Layer 12 of a small transformer language model trained on English Wikipedia (16 layers, counted from 0, width 64).
A neuron adds its activation times its output weights to the MLP's output. To switch it off is to set its activation to zero at one token and run the rest of the model.
A neuron's activation on a vector x is GELU(weights . x), where the dot is the dot product.

Input weights of the MLP neurons that the questions are about. A number n stands for (n - 128) times 0.0054.
n19: 249, 106, 117, 116, 48, 143, 179, 125, 144, 91, 101, 146, 88, 58, 99, 147, 146, 180, 165, 137, 122, 155, 173, 132, 84, 51, 126, 124, 135, 69, 132, 54, 118, 152, 125, 156, 115, 97, 124, 153, 129, 169, 122, 65, 106, 84, 127, 113, 133, 196, 30, 123, 200, 190, 139, 172, 118, 127, 138, 90, 114, 77, 202, 102
n37: 125, 152, 135, 121, 76, 144, 77, 107, 93, 160, 88, 161, 93, 66, 87, 110, 138, 112, 113, 129, 111, 155, 65, 81, 174, 127, 161, 93, 162, 134, 136, 132, 144, 169, 149, 109, 56, 166, 111, 110, 140, 133, 94, 98, 122, 84, 112, 105, 108, 142, 180, 137, 156, 173, 130, 141, 194, 112, 112, 140, 130, 97, 124, 201
n58: 105, 136, 112, 140, 99, 189, 138, 135, 131, 127, 100, 102, 164, 106, 70, 78, 161, 146, 79, 91, 191, 161, 134, 171, 153, 132, 189, 108, 151, 143, 125, 156, 82, 150, 137, 94, 125, 148, 142, 159, 143, 163, 112, 86, 130, 98, 108, 76, 118, 177, 126, 204, 115, 197, 165, 71, 123, 95, 98, 29, 101, 149, 108, 108
n80: 117, 138, 74, 158, 103, 127, 81, 200, 129, 164, 138, 68, 84, 152, 114, 40, 140, 126, 122, 160, 101, 112, 113, 180, 116, 148, 124, 198, 169, 161, 137, 97, 117, 175, 158, 91, 126, 138, 108, 131, 145, 161, 214, 92, 108, 136, 144, 114, 133, 156, 167, 91, 137, 89, 91, 107, 162, 197, 153, 76, 63, 114, 126, 152
n88: 191, 94, 102, 174, 86, 170, 162, 161, 179, 80, 155, 72, 140, 121, 124, 138, 170, 124, 187, 129, 152, 115, 89, 156, 143, 89, 87, 109, 125, 132, 82, 111, 77, 146, 123, 149, 115, 177, 112, 175, 197, 140, 126, 44, 66, 132, 105, 144, 152, 161, 61, 155, 119, 196, 150, 160, 134, 97, 65, 75, 131, 87, 166, 125
n106: 155, 124, 176, 135, 108, 166, 186, 98, 163, 82, 135, 152, 151, 113, 100, 124, 141, 147, 109, 171, 114, 105, 51, 117, 160, 88, 100, 147, 118, 93, 85, 102, 85, 98, 219, 132, 84, 150, 131, 152, 159, 159, 109, 60, 52, 131, 164, 116, 182, 135, 126, 173, 127, 109, 161, 149, 185, 133, 105, 123, 108, 124, 113, 173
n128: 157, 174, 104, 155, 135, 68, 119, 197, 189, 33, 138, 91, 147, 145, 130, 77, 166, 122, 128, 173, 79, 100, 124, 128, 115, 152, 116, 79, 138, 153, 96, 120, 98, 128, 122, 127, 131, 130, 152, 134, 179, 203, 156, 84, 99, 141, 188, 58, 156, 158, 123, 132, 181, 181, 131, 115, 89, 141, 92, 48, 198, 82, 137, 102
n130: 163, 140, 97, 166, 131, 173, 95, 120, 129, 140, 111, 109, 148, 128, 81, 167, 121, 131, 103, 121, 140, 122, 95, 93, 150, 84, 118, 127, 146, 180, 139, 129, 122, 138, 115, 122, 116, 110, 97, 186, 117, 120, 140, 139, 111, 148, 113, 89, 120, 111, 98, 148, 158, 151, 112, 140, 182, 150, 104, 133, 138, 131, 131, 114
n131: 189, 168, 127, 152, 83, 122, 129, 129, 120, 144, 111, 61, 83, 160, 118, 117, 114, 146, 100, 164, 129, 157, 148, 169, 82, 135, 150, 130, 135, 118, 95, 140, 91, 109, 184, 122, 106, 150, 204, 143, 125, 135, 131, 113, 83, 101, 174, 121, 165, 122, 135, 143, 148, 204, 146, 63, 125, 88, 110, 103, 115, 98, 172, 84
n147: 126, 203, 79, 180, 66, 94, 93, 140, 120, 112, 35, 212, 93, 130, 81, 101, 64, 165, 107, 230, 100, 195, 107, 162, 187, 159, 148, 95, 100, 160, 146, 109, 133, 206, 169, 82, 150, 162, 104, 165, 108, 163, 175, 168, 50, 119, 90, 89, 133, 157, 107, 176, 199, 160, 147, 119, 194, 166, 55, 137, 127, 102, 224, 121
n148: 167, 167, 163, 169, 106, 103, 105, 90, 89, 116, 110, 85, 66, 74, 92, 116, 167, 93, 153, 197, 115, 107, 103, 113, 66, 148, 163, 127, 187, 188, 115, 147, 158, 148, 153, 97, 143, 128, 115, 157, 159, 153, 116, 145, 94, 119, 129, 135, 95, 137, 110, 114, 136, 189, 160, 161, 169, 147, 101, 91, 146, 72, 112, 128
n149: 133, 180, 102, 153, 107, 106, 153, 174, 158, 150, 185, 126, 184, 136, 90, 111, 104, 118, 121, 215, 65, 101, 115, 143, 133, 122, 176, 129, 122, 133, 155, 127, 133, 173, 144, 114, 125, 134, 115, 148, 134, 157, 129, 93, 135, 96, 184, 87, 109, 115, 51, 101, 166, 108, 140, 130, 151, 99, 79, 127, 136, 136, 134, 88
n151: 198, 207, 108, 147, 100, 201, 104, 128, 131, 174, 69, 102, 134, 127, 116, 107, 146, 114, 174, 160, 43, 71, 78, 191, 103, 53, 112, 167, 135, 132, 114, 39, 176, 182, 166, 122, 121, 173, 117, 172, 128, 111, 151, 79, 43, 103, 166, 137, 120, 134, 98, 69, 148, 154, 122, 93, 159, 38, 137, 134, 155, 90, 169, 110
n164: 152, 192, 66, 163, 103, 99, 137, 158, 57, 135, 86, 71, 67, 136, 122, 88, 150, 168, 94, 202, 82, 126, 149, 170, 145, 94, 141, 208, 173, 137, 122, 158, 103, 168, 167, 73, 116, 143, 184, 141, 121, 142, 151, 176, 14, 125, 203, 94, 70, 95, 93, 108, 140, 105, 151, 151, 146, 114, 66, 92, 91, 120, 92, 91
n168: 195, 120, 93, 138, 77, 135, 131, 129, 195, 165, 144, 122, 167, 46, 179, 101, 160, 142, 74, 115, 122, 152, 97, 140, 116, 140, 161, 103, 119, 31, 104, 93, 148, 103, 200, 101, 86, 124, 147, 104, 154, 144, 168, 75, 168, 53, 193, 89, 144, 113, 78, 152, 111, 116, 168, 149, 96, 99, 103, 64, 189, 124, 183, 115
n183: 106, 227, 95, 145, 37, 86, 136, 150, 108, 157, 96, 171, 133, 90, 25, 91, 105, 173, 72, 158, 86, 186, 84, 151, 201, 109, 175, 166, 121, 71, 98, 148, 161, 180, 104, 78, 131, 109, 99, 235, 87, 182, 173, 137, 89, 61, 131, 108, 137, 164, 161, 174, 163, 152, 143, 139, 181, 150, 104, 75, 160, 131, 158, 128

Output weights of the MLP neurons that the questions are about. A number n stands for (n - 128) times 0.0075.
n19: 122, 129, 104, 140, 97, 145, 97, 96, 203, 100, 140, 126, 201, 129, 126, 91, 106, 124, 115, 81, 138, 166, 134, 103, 144, 167, 128, 115, 113, 118, 170, 135, 173, 186, 124, 160, 128, 154, 150, 85, 81, 102, 130, 123, 121, 161, 71, 133, 143, 137, 78, 111, 153, 142, 133, 159, 110, 114, 106, 99, 152, 140, 145, 68
n37: 161, 94, 132, 120, 140, 152, 124, 144, 134, 117, 110, 141, 105, 114, 115, 139, 156, 131, 136, 139, 158, 102, 171, 121, 86, 153, 110, 140, 129, 100, 127, 152, 104, 112, 118, 114, 128, 90, 142, 142, 97, 119, 124, 108, 170, 100, 132, 127, 146, 122, 123, 103, 145, 138, 153, 106, 122, 135, 109, 120, 163, 137, 99, 161
n58: 84, 109, 96, 159, 146, 109, 134, 140, 142, 160, 111, 153, 117, 117, 143, 137, 127, 131, 114, 85, 208, 134, 120, 181, 150, 132, 97, 135, 156, 142, 134, 125, 93, 106, 118, 107, 118, 156, 122, 107, 150, 77, 140, 106, 160, 162, 107, 115, 97, 135, 115, 162, 124, 155, 154, 136, 128, 111, 143, 122, 106, 167, 106, 124
n80: 71, 134, 133, 135, 104, 133, 149, 121, 175, 93, 127, 164, 160, 90, 124, 189, 130, 148, 76, 100, 121, 166, 122, 122, 162, 131, 160, 135, 153, 85, 105, 133, 123, 133, 99, 88, 111, 103, 78, 127, 167, 153, 153, 189, 124, 142, 157, 105, 128, 108, 184, 103, 85, 144, 121, 111, 132, 157, 105, 129, 136, 117, 94, 117
n88: 138, 175, 101, 125, 156, 115, 111, 108, 155, 149, 112, 173, 101, 124, 148, 138, 137, 110, 131, 121, 124, 124, 126, 147, 106, 187, 132, 87, 146, 104, 172, 165, 141, 91, 150, 91, 160, 143, 149, 158, 124, 148, 130, 112, 142, 150, 141, 97, 116, 157, 44, 104, 124, 88, 115, 180, 99, 117, 142, 93, 103, 83, 147, 134
n106: 115, 113, 124, 104, 158, 57, 93, 98, 144, 187, 131, 133, 130, 81, 144, 164, 166, 169, 91, 115, 143, 137, 96, 149, 156, 140, 74, 152, 128, 120, 123, 154, 152, 124, 107, 107, 153, 115, 135, 141, 102, 136, 142, 179, 85, 106, 141, 130, 103, 129, 144, 129, 131, 120, 114, 131, 116, 154, 129, 140, 144, 126, 104, 124
n128: 89, 163, 179, 113, 131, 100, 134, 147, 107, 127, 68, 129, 108, 129, 157, 99, 146, 110, 126, 70, 125, 143, 120, 182, 133, 133, 134, 103, 144, 133, 123, 126, 135, 127, 92, 144, 106, 173, 164, 134, 89, 64, 140, 73, 103, 82, 185, 144, 134, 114, 113, 122, 187, 171, 121, 129, 148, 128, 158, 116, 137, 131, 148, 123
n130: 121, 117, 148, 109, 109, 108, 137, 132, 154, 115, 148, 135, 139, 154, 139, 102, 106, 127, 147, 112, 120, 115, 156, 118, 135, 150, 134, 113, 104, 120, 125, 132, 124, 145, 140, 143, 148, 118, 116, 108, 103, 157, 109, 123, 156, 117, 144, 150, 116, 119, 141, 126, 98, 118, 126, 137, 121, 106, 135, 148, 128, 137, 151, 134
n131: 96, 113, 119, 79, 180, 143, 148, 127, 195, 134, 121, 158, 161, 80, 128, 162, 166, 101, 162, 152, 154, 105, 136, 131, 139, 122, 115, 100, 134, 131, 121, 117, 133, 102, 111, 120, 121, 121, 96, 145, 156, 100, 115, 132, 126, 122, 94, 97, 158, 158, 146, 124, 102, 99, 90, 135, 140, 170, 122, 134, 131, 147, 123, 121
n147: 120, 148, 97, 165, 122, 130, 134, 100, 149, 129, 90, 138, 97, 114, 111, 143, 7, 127, 127, 165, 145, 146, 129, 124, 131, 174, 101, 135, 17, 127, 94, 134, 131, 141, 148, 120, 144, 135, 76, 142, 132, 116, 141, 186, 143, 156, 107, 105, 128, 136, 152, 152, 143, 124, 112, 122, 137, 145, 102, 168, 124, 98, 131, 131
n148: 137, 157, 113, 130, 141, 155, 103, 197, 120, 151, 144, 140, 125, 119, 135, 123, 135, 164, 198, 107, 104, 124, 125, 112, 89, 103, 128, 106, 139, 144, 108, 99, 158, 105, 123, 140, 163, 110, 134, 58, 103, 140, 110, 111, 154, 144, 122, 154, 109, 119, 151, 136, 122, 102, 99, 97, 108, 157, 124, 127, 146, 136, 103, 162
n149: 93, 125, 122, 113, 111, 152, 158, 140, 98, 148, 145, 103, 106, 152, 154, 141, 120, 142, 95, 116, 116, 139, 151, 118, 154, 135, 142, 128, 92, 125, 102, 134, 166, 125, 86, 129, 129, 123, 123, 126, 146, 122, 137, 167, 115, 154, 140, 142, 73, 131, 152, 159, 116, 132, 143, 119, 119, 141, 128, 163, 121, 132, 91, 114
n151: 115, 121, 111, 130, 150, 133, 104, 121, 140, 125, 86, 162, 137, 99, 156, 95, 133, 157, 158, 170, 121, 121, 119, 165, 91, 137, 108, 156, 180, 132, 108, 117, 116, 120, 122, 128, 130, 136, 165, 106, 107, 138, 91, 154, 117, 99, 142, 202, 72, 127, 158, 155, 113, 103, 107, 100, 107, 103, 161, 81, 246, 114, 121, 129
n164: 150, 138, 197, 85, 121, 120, 123, 198, 102, 157, 150, 112, 128, 102, 93, 117, 154, 128, 177, 173, 101, 137, 175, 113, 133, 165, 185, 52, 112, 180, 91, 112, 127, 128, 149, 99, 136, 163, 126, 113, 102, 127, 158, 119, 131, 158, 77, 115, 83, 183, 143, 160, 69, 160, 78, 106, 148, 131, 160, 64, 116, 67, 104, 98
n168: 152, 157, 133, 75, 119, 118, 114, 114, 171, 129, 136, 157, 112, 118, 110, 146, 79, 110, 109, 157, 184, 115, 118, 92, 160, 144, 117, 167, 118, 138, 110, 111, 88, 90, 162, 122, 132, 129, 138, 105, 106, 161, 86, 156, 110, 140, 71, 135, 164, 160, 102, 134, 120, 156, 159, 143, 97, 118, 129, 134, 76, 142, 107, 187
n183: 112, 147, 115, 121, 160, 151, 94, 117, 180, 106, 95, 182, 138, 119, 151, 87, 55, 134, 149, 137, 113, 142, 145, 105, 139, 180, 85, 118, 68, 129, 100, 152, 147, 145, 113, 63, 123, 158, 77, 122, 128, 134, 174, 156, 105, 141, 80, 108, 131, 161, 135, 137, 128, 144, 102, 121, 144, 122, 124, 153, 140, 170, 111, 131

Each question names a token from some text and the token that comes next. It shows the vector x that enters the MLP there. A number n stands for (n - 128) times 0.044.

Then comes g, the gradient of the next token's log-probability with respect to the MLP's output, scaled to length 1. A neuron's effect is roughly proportional to its activation times (output weights . g). A number n stands for (n - 128) times 0.004.

"\n", then "M"
x: 110, 158, 110, 124, 128, 126, 130, 140, 116, 140, 88, 132, 97, 138, 121, 100, 70, 141, 135, 135, 115, 145, 112, 130, 116, 178, 142, 132, 111, 146, 90, 115, 141, 102, 138, 129, 128, 124, 99, 132, 63, 103, 160, 192, 131, 140, 149, 115, 111, 126, 125, 159, 151, 127, 131, 129, 128, 149, 147, 173, 136, 178, 122, 114
g: 129, 182, 143, 128, 112, 145, 112, 78, 183, 144, 142, 115, 124, 104, 146, 124, 143, 80, 86, 103, 144, 127, 54, 93, 182, 145, 150, 159, 121, 140, 111, 156, 179, 142, 100, 111, 142, 125, 123, 100, 139, 170, 141, 131, 184, 68, 103, 144, 133, 75, 82, 167, 127, 177, 169, 133, 118, 83, 135, 138, 149, 107, 57, 138
Which two neurons, each switched off alone, lower its probability most, in order? n183, n80

" n", then "orm"
x: 140, 147, 119, 127, 131, 175, 143, 111, 130, 130, 129, 113, 90, 130, 155, 119, 73, 107, 131, 123, 127, 124, 129, 146, 104, 133, 108, 135, 85, 121, 106, 137, 139, 117, 112, 102, 134, 118, 166, 128, 132, 131, 102, 189, 136, 105, 155, 148, 148, 127, 152, 151, 86, 74, 143, 103, 120, 116, 163, 173, 157, 169, 109, 148
g: 204, 108, 102, 170, 155, 84, 138, 145, 159, 102, 155, 169, 105, 111, 94, 140, 158, 154, 70, 171, 135, 154, 133, 127, 132, 90, 95, 124, 156, 98, 136, 164, 137, 194, 47, 72, 82, 119, 108, 134, 126, 156, 145, 124, 71, 102, 151, 123, 135, 105, 190, 116, 142, 99, 166, 142, 110, 120, 111, 113, 136, 119, 152, 109
Which neuron, switched off, raises the next token's probability most? n106

"\n", then "The"
x: 115, 155, 123, 127, 138, 142, 120, 139, 118, 141, 81, 115, 90, 145, 121, 126, 64, 151, 134, 134, 122, 138, 131, 125, 130, 174, 142, 122, 92, 147, 88, 116, 144, 135, 141, 124, 126, 128, 112, 129, 65, 108, 158, 167, 126, 123, 145, 119, 109, 101, 145, 162, 138, 124, 136, 128, 121, 154, 144, 191, 134, 156, 136, 105
g: 119, 162, 143, 126, 146, 104, 136, 156, 157, 101, 146, 176, 140, 100, 167, 138, 131, 127, 89, 173, 144, 126, 90, 115, 57, 164, 150, 149, 124, 90, 163, 101, 94, 115, 204, 86, 135, 99, 73, 113, 110, 139, 199, 113, 135, 179, 155, 79, 101, 104, 113, 112, 74, 136, 107, 128, 146, 119, 130, 127, 148, 128, 89, 193
Which two neurons, each switched off alone, lower its probability most, in order? n147, n183

" le", then "t"
x: 138, 126, 137, 126, 133, 128, 118, 140, 180, 143, 102, 129, 110, 105, 132, 175, 61, 126, 154, 80, 141, 158, 136, 126, 132, 141, 113, 77, 81, 124, 122, 158, 150, 91, 115, 112, 113, 123, 137, 109, 155, 118, 116, 168, 100, 137, 141, 165, 143, 112, 145, 116, 120, 151, 128, 93, 138, 140, 147, 155, 122, 153, 100, 166
g: 182, 124, 110, 144, 108, 113, 180, 140, 109, 131, 104, 105, 122, 107, 182, 127, 156, 116, 118, 140, 160, 205, 168, 119, 106, 94, 107, 143, 126, 60, 140, 114, 87, 155, 144, 104, 88, 137, 133, 174, 124, 138, 163, 80, 137, 86, 128, 63, 120, 161, 161, 97, 108, 137, 189, 150, 141, 63, 110, 111, 113, 127, 115, 187
Switching off which neuron hurts the next token most? n37

".", then "\n"
x: 118, 154, 132, 120, 178, 152, 120, 149, 140, 147, 136, 131, 114, 125, 140, 151, 65, 113, 138, 125, 103, 128, 155, 121, 169, 166, 156, 139, 89, 135, 87, 123, 146, 153, 127, 119, 107, 116, 89, 135, 121, 119, 156, 158, 122, 139, 157, 138, 100, 90, 122, 118, 130, 112, 136, 127, 129, 93, 138, 137, 111, 175, 86, 122
g: 82, 136, 104, 127, 147, 140, 107, 120, 109, 143, 103, 133, 102, 134, 101, 157, 156, 138, 172, 95, 76, 141, 129, 104, 116, 146, 158, 88, 189, 102, 88, 112, 143, 189, 99, 142, 107, 151, 82, 130, 69, 125, 133, 185, 62, 96, 116, 150, 101, 129, 164, 172, 139, 122, 173, 181, 144, 162, 132, 105, 196, 146, 103, 91
Which two neurons, each switched off alone, lower its probability most, in order? n149, n164

"The", then " V"
x: 119, 138, 103, 130, 114, 111, 121, 145, 121, 143, 114, 144, 120, 118, 127, 107, 51, 139, 112, 140, 124, 135, 115, 133, 128, 162, 92, 123, 55, 149, 116, 130, 136, 145, 125, 135, 181, 106, 116, 143, 105, 132, 130, 197, 118, 162, 116, 125, 122, 149, 123, 125, 137, 146, 127, 139, 125, 134, 131, 167, 141, 146, 156, 121
g: 129, 105, 108, 142, 134, 167, 135, 140, 238, 130, 145, 167, 164, 130, 148, 161, 117, 110, 160, 69, 140, 125, 77, 91, 145, 110, 118, 106, 127, 101, 136, 161, 170, 109, 89, 129, 163, 125, 106, 91, 101, 144, 132, 141, 147, 93, 52, 148, 124, 99, 111, 96, 199, 88, 153, 82, 131, 149, 152, 148, 138, 145, 88, 114
Which two neurons, each switched off alone, lower its probability most, in order? n183, n147

"her", then "'s"
x: 120, 134, 142, 117, 153, 171, 138, 145, 107, 116, 160, 116, 148, 153, 180, 99, 89, 123, 130, 124, 130, 127, 128, 106, 119, 115, 139, 128, 73, 127, 107, 125, 109, 132, 132, 192, 161, 148, 137, 112, 149, 66, 123, 162, 113, 142, 139, 176, 136, 115, 143, 128, 127, 143, 146, 139, 110, 105, 123, 67, 93, 133, 151, 142
g: 118, 127, 136, 86, 166, 120, 113, 229, 97, 129, 92, 219, 83, 95, 152, 154, 120, 122, 123, 97, 143, 83, 173, 158, 144, 148, 122, 127, 110, 162, 112, 112, 127, 85, 115, 156, 148, 127, 93, 118, 129, 71, 126, 156, 147, 127, 78, 143, 126, 190, 132, 100, 118, 160, 62, 125, 104, 147, 151, 145, 160, 119, 112, 125
Which two neurons, each switched off alone, lower its probability most, in order? n131, n88

"uch", then " P"
x: 92, 147, 118, 108, 123, 117, 133, 160, 121, 107, 146, 110, 118, 121, 117, 50, 106, 152, 148, 129, 156, 97, 120, 123, 110, 122, 105, 98, 77, 113, 118, 141, 169, 98, 150, 164, 154, 130, 151, 107, 142, 121, 130, 136, 136, 165, 177, 176, 142, 142, 125, 126, 101, 138, 130, 148, 110, 143, 204, 139, 106, 141, 134, 99
g: 147, 123, 122, 115, 187, 156, 145, 120, 162, 116, 158, 106, 127, 88, 185, 195, 86, 135, 133, 75, 141, 132, 73, 100, 178, 144, 147, 126, 115, 128, 108, 141, 143, 134, 125, 143, 125, 135, 92, 133, 101, 165, 187, 123, 135, 142, 109, 114, 111, 45, 69, 122, 137, 93, 114, 99, 133, 126, 126, 188, 87, 181, 83, 162
Switching off which neuron hurts the next token most? n80

" were", then " st"
x: 144, 161, 109, 144, 107, 131, 133, 143, 117, 151, 111, 99, 127, 141, 150, 127, 86, 148, 121, 115, 142, 142, 135, 122, 155, 137, 79, 120, 19, 135, 139, 119, 145, 119, 130, 116, 162, 97, 137, 138, 135, 146, 129, 170, 123, 127, 140, 131, 131, 138, 120, 111, 139, 143, 132, 119, 134, 136, 139, 155, 106, 134, 137, 115
g: 153, 136, 170, 122, 158, 87, 125, 90, 84, 89, 159, 110, 125, 118, 160, 126, 118, 154, 132, 119, 140, 81, 177, 144, 133, 89, 99, 81, 99, 172, 124, 132, 122, 105, 79, 129, 125, 118, 103, 79, 179, 131, 149, 98, 121, 200, 125, 124, 110, 109, 71, 136, 91, 222, 158, 124, 151, 139, 122, 127, 182, 126, 167, 165
Which neuron, switched off, raises the next token's probability most? n147

" in", then " T"
x: 125, 145, 97, 137, 118, 130, 130, 126, 135, 139, 114, 135, 116, 124, 131, 124, 47, 139, 127, 137, 154, 140, 137, 118, 136, 155, 126, 120, 32, 124, 119, 157, 135, 155, 137, 102, 145, 128, 115, 135, 108, 140, 146, 155, 144, 164, 130, 127, 124, 127, 149, 127, 145, 123, 129, 129, 136, 132, 118, 161, 102, 136, 142, 127
g: 91, 145, 131, 78, 157, 147, 117, 123, 200, 82, 137, 169, 178, 100, 122, 132, 110, 111, 142, 134, 130, 171, 154, 116, 145, 102, 151, 126, 122, 104, 147, 132, 164, 140, 49, 129, 139, 128, 68, 92, 163, 160, 145, 112, 124, 137, 37, 145, 124, 176, 95, 142, 114, 118, 114, 71, 100, 103, 180, 126, 144, 178, 130, 139
Switching off which neuron hurts the next token most? n183

" th", then "in"
x: 81, 147, 211, 114, 167, 147, 94, 125, 104, 111, 131, 112, 135, 82, 101, 134, 96, 146, 131, 135, 134, 114, 139, 146, 112, 157, 107, 105, 117, 177, 122, 133, 125, 79, 149, 139, 168, 109, 144, 120, 142, 128, 95, 134, 160, 143, 158, 129, 92, 81, 135, 131, 123, 173, 115, 118, 111, 92, 139, 121, 168, 129, 124, 162
g: 60, 165, 110, 123, 134, 94, 120, 116, 103, 170, 101, 81, 163, 188, 157, 158, 147, 155, 158, 130, 114, 133, 95, 98, 138, 164, 84, 102, 103, 106, 147, 148, 160, 160, 71, 147, 86, 127, 164, 133, 87, 87, 188, 146, 171, 160, 136, 159, 109, 66, 95, 125, 92, 145, 105, 100, 161, 105, 124, 136, 148, 179, 117, 133
Switching off which neuron hurts the next token most? n148

" to", then " have"
x: 86, 143, 150, 133, 169, 166, 133, 124, 135, 114, 128, 152, 117, 149, 194, 133, 72, 152, 125, 122, 124, 132, 161, 125, 133, 118, 112, 125, 61, 141, 124, 142, 113, 87, 156, 118, 141, 74, 150, 100, 151, 167, 120, 128, 106, 139, 136, 96, 174, 143, 110, 120, 104, 134, 126, 121, 131, 126, 124, 140, 99, 150, 133, 127
g: 157, 131, 131, 132, 140, 133, 141, 124, 63, 139, 78, 150, 146, 190, 123, 100, 153, 148, 117, 137, 92, 107, 65, 124, 95, 96, 115, 150, 139, 189, 97, 91, 140, 121, 183, 137, 148, 119, 94, 147, 174, 113, 95, 177, 161, 67, 112, 119, 88, 162, 165, 177, 95, 186, 91, 116, 133, 148, 136, 131, 85, 110, 163, 108
Switching off which neuron hurts the next token most? n19

"im", then "ing"
x: 118, 124, 124, 67, 93, 136, 130, 141, 117, 140, 127, 101, 133, 181, 159, 159, 99, 145, 130, 131, 115, 138, 205, 130, 127, 127, 148, 127, 82, 126, 161, 130, 143, 131, 138, 143, 153, 48, 141, 95, 118, 133, 122, 129, 124, 118, 139, 141, 136, 99, 104, 132, 114, 167, 134, 125, 131, 108, 155, 190, 135, 117, 118, 99
g: 171, 134, 93, 134, 156, 137, 90, 125, 149, 201, 139, 50, 121, 123, 82, 139, 168, 92, 150, 142, 127, 155, 103, 153, 131, 128, 104, 172, 135, 55, 102, 143, 81, 135, 150, 134, 99, 118, 137, 180, 82, 75, 105, 139, 107, 110, 150, 103, 126, 157, 70, 89, 169, 174, 131, 176, 118, 141, 141, 111, 162, 148, 143, 127
Switching off which neuron hurts the next token most? n19

"p", then "ed"
x: 112, 114, 130, 90, 161, 129, 141, 114, 114, 134, 145, 87, 147, 175, 135, 108, 78, 145, 131, 142, 96, 150, 197, 111, 104, 105, 150, 137, 98, 108, 131, 132, 118, 145, 113, 165, 154, 120, 116, 119, 128, 134, 52, 134, 161, 170, 133, 154, 109, 133, 141, 113, 179, 130, 123, 109, 130, 136, 76, 141, 153, 160, 116, 141
g: 94, 84, 123, 141, 73, 108, 135, 151, 182, 50, 127, 131, 136, 114, 131, 175, 126, 155, 87, 98, 129, 145, 124, 111, 135, 151, 118, 186, 118, 112, 132, 147, 161, 150, 61, 104, 111, 138, 186, 154, 127, 138, 132, 114, 156, 89, 173, 94, 214, 109, 103, 135, 171, 146, 127, 122, 81, 104, 103, 123, 182, 131, 131, 94
Switching off which neuron hurts the next token most? n164

"he", then "l"
x: 100, 113, 151, 81, 144, 160, 151, 153, 135, 149, 108, 137, 104, 116, 146, 195, 119, 110, 128, 136, 156, 114, 108, 143, 120, 132, 135, 100, 117, 138, 128, 150, 151, 150, 123, 142, 150, 118, 147, 56, 64, 110, 102, 106, 131, 150, 80, 113, 116, 116, 176, 151, 98, 160, 135, 105, 133, 119, 136, 178, 125, 124, 131, 165
g: 178, 112, 140, 147, 119, 90, 158, 155, 119, 143, 160, 126, 127, 72, 152, 122, 118, 150, 120, 147, 150, 158, 112, 99, 143, 147, 139, 63, 105, 124, 109, 117, 39, 124, 123, 97, 103, 129, 186, 124, 81, 121, 206, 43, 117, 106, 159, 146, 173, 172, 139, 130, 137, 139, 120, 139, 142, 150, 87, 72, 153, 144, 141, 130
Switching off which neuron hurts the next token most? n37

" Ar", then "c"
x: 155, 111, 164, 141, 188, 164, 148, 84, 144, 103, 135, 119, 122, 107, 170, 118, 106, 87, 136, 101, 132, 120, 136, 117, 111, 136, 91, 108, 104, 126, 99, 131, 127, 147, 136, 162, 162, 92, 102, 151, 96, 94, 95, 168, 144, 115, 110, 168, 143, 120, 135, 98, 165, 188, 108, 125, 144, 141, 148, 181, 111, 135, 96, 140
g: 135, 128, 117, 129, 139, 129, 141, 102, 106, 128, 110, 211, 194, 140, 180, 69, 102, 107, 138, 83, 98, 104, 189, 104, 107, 111, 174, 117, 114, 60, 110, 145, 160, 169, 150, 134, 144, 134, 124, 116, 111, 177, 144, 117, 170, 160, 146, 122, 117, 128, 133, 80, 133, 56, 137, 143, 66, 79, 150, 140, 141, 115, 119, 152
Switching off which neuron hurts the next token most? n130

"ts", then " f"
x: 152, 126, 177, 143, 138, 151, 110, 149, 127, 178, 142, 121, 163, 167, 130, 137, 59, 148, 98, 115, 98, 145, 147, 113, 130, 129, 112, 131, 92, 126, 150, 118, 148, 126, 140, 166, 146, 79, 130, 123, 124, 93, 111, 85, 114, 175, 132, 162, 124, 112, 129, 122, 120, 128, 135, 120, 122, 111, 123, 203, 116, 111, 132, 103
g: 148, 193, 135, 129, 179, 164, 134, 92, 95, 66, 112, 131, 97, 95, 98, 157, 133, 139, 125, 114, 136, 122, 88, 137, 163, 108, 137, 161, 107, 101, 167, 132, 137, 150, 194, 153, 123, 152, 92, 104, 118, 165, 122, 193, 117, 196, 80, 169, 77, 76, 67, 133, 116, 113, 113, 125, 123, 153, 106, 167, 107, 112, 139, 108
Which neuron, switched off, raises the next token's probability most? n151

" b", then "ir"
x: 135, 117, 149, 156, 144, 172, 140, 117, 111, 126, 123, 134, 135, 124, 108, 116, 65, 123, 154, 128, 110, 97, 135, 141, 105, 175, 131, 111, 98, 174, 113, 158, 145, 105, 136, 130, 160, 109, 115, 109, 146, 122, 99, 132, 104, 151, 155, 135, 120, 118, 109, 160, 141, 153, 150, 93, 146, 104, 111, 167, 130, 142, 68, 137
g: 104, 188, 158, 135, 128, 62, 136, 184, 133, 96, 114, 166, 113, 126, 117, 139, 125, 89, 105, 159, 100, 124, 104, 115, 95, 129, 97, 175, 117, 169, 165, 106, 147, 190, 168, 142, 135, 132, 149, 119, 163, 119, 89, 141, 179, 184, 141, 153, 141, 50, 120, 132, 129, 127, 61, 80, 88, 93, 97, 129, 137, 103, 149, 132
Switching off which neuron hurts the next token most? n148

"ious", then " p"
x: 150, 127, 137, 128, 167, 160, 147, 146, 119, 117, 173, 110, 134, 161, 149, 129, 61, 136, 117, 88, 162, 139, 164, 129, 134, 140, 116, 163, 65, 126, 105, 122, 135, 98, 141, 138, 130, 105, 138, 129, 112, 117, 89, 136, 93, 148, 141, 187, 119, 143, 124, 142, 135, 138, 160, 123, 106, 123, 129, 138, 109, 83, 140, 108
g: 114, 154, 177, 149, 158, 77, 103, 122, 133, 181, 138, 137, 76, 105, 152, 143, 76, 133, 89, 137, 172, 129, 105, 161, 209, 119, 101, 82, 118, 133, 145, 156, 105, 104, 112, 137, 116, 131, 161, 170, 116, 179, 181, 145, 115, 157, 87, 119, 69, 129, 112, 60, 112, 77, 162, 113, 117, 122, 133, 169, 99, 113, 139, 147
Switching off which neuron hurts the next token most? n88

" R", then "od"
x: 156, 112, 133, 103, 177, 149, 132, 99, 144, 160, 83, 146, 100, 136, 142, 145, 101, 127, 129, 95, 122, 115, 76, 130, 135, 107, 133, 120, 137, 108, 94, 130, 115, 111, 123, 120, 220, 106, 124, 141, 159, 111, 91, 142, 143, 166, 129, 126, 147, 130, 89, 138, 131, 118, 96, 119, 144, 151, 163, 203, 118, 149, 105, 128
g: 140, 113, 97, 168, 118, 107, 107, 148, 123, 95, 92, 132, 127, 123, 188, 102, 137, 190, 152, 178, 107, 141, 150, 141, 81, 134, 101, 112, 112, 51, 135, 172, 138, 131, 148, 122, 154, 133, 103, 123, 107, 164, 146, 125, 77, 163, 27, 145, 101, 126, 143, 152, 130, 89, 123, 174, 153, 127, 92, 159, 193, 140, 111, 100
Which neuron, switched off, raises the next token's probability most? n151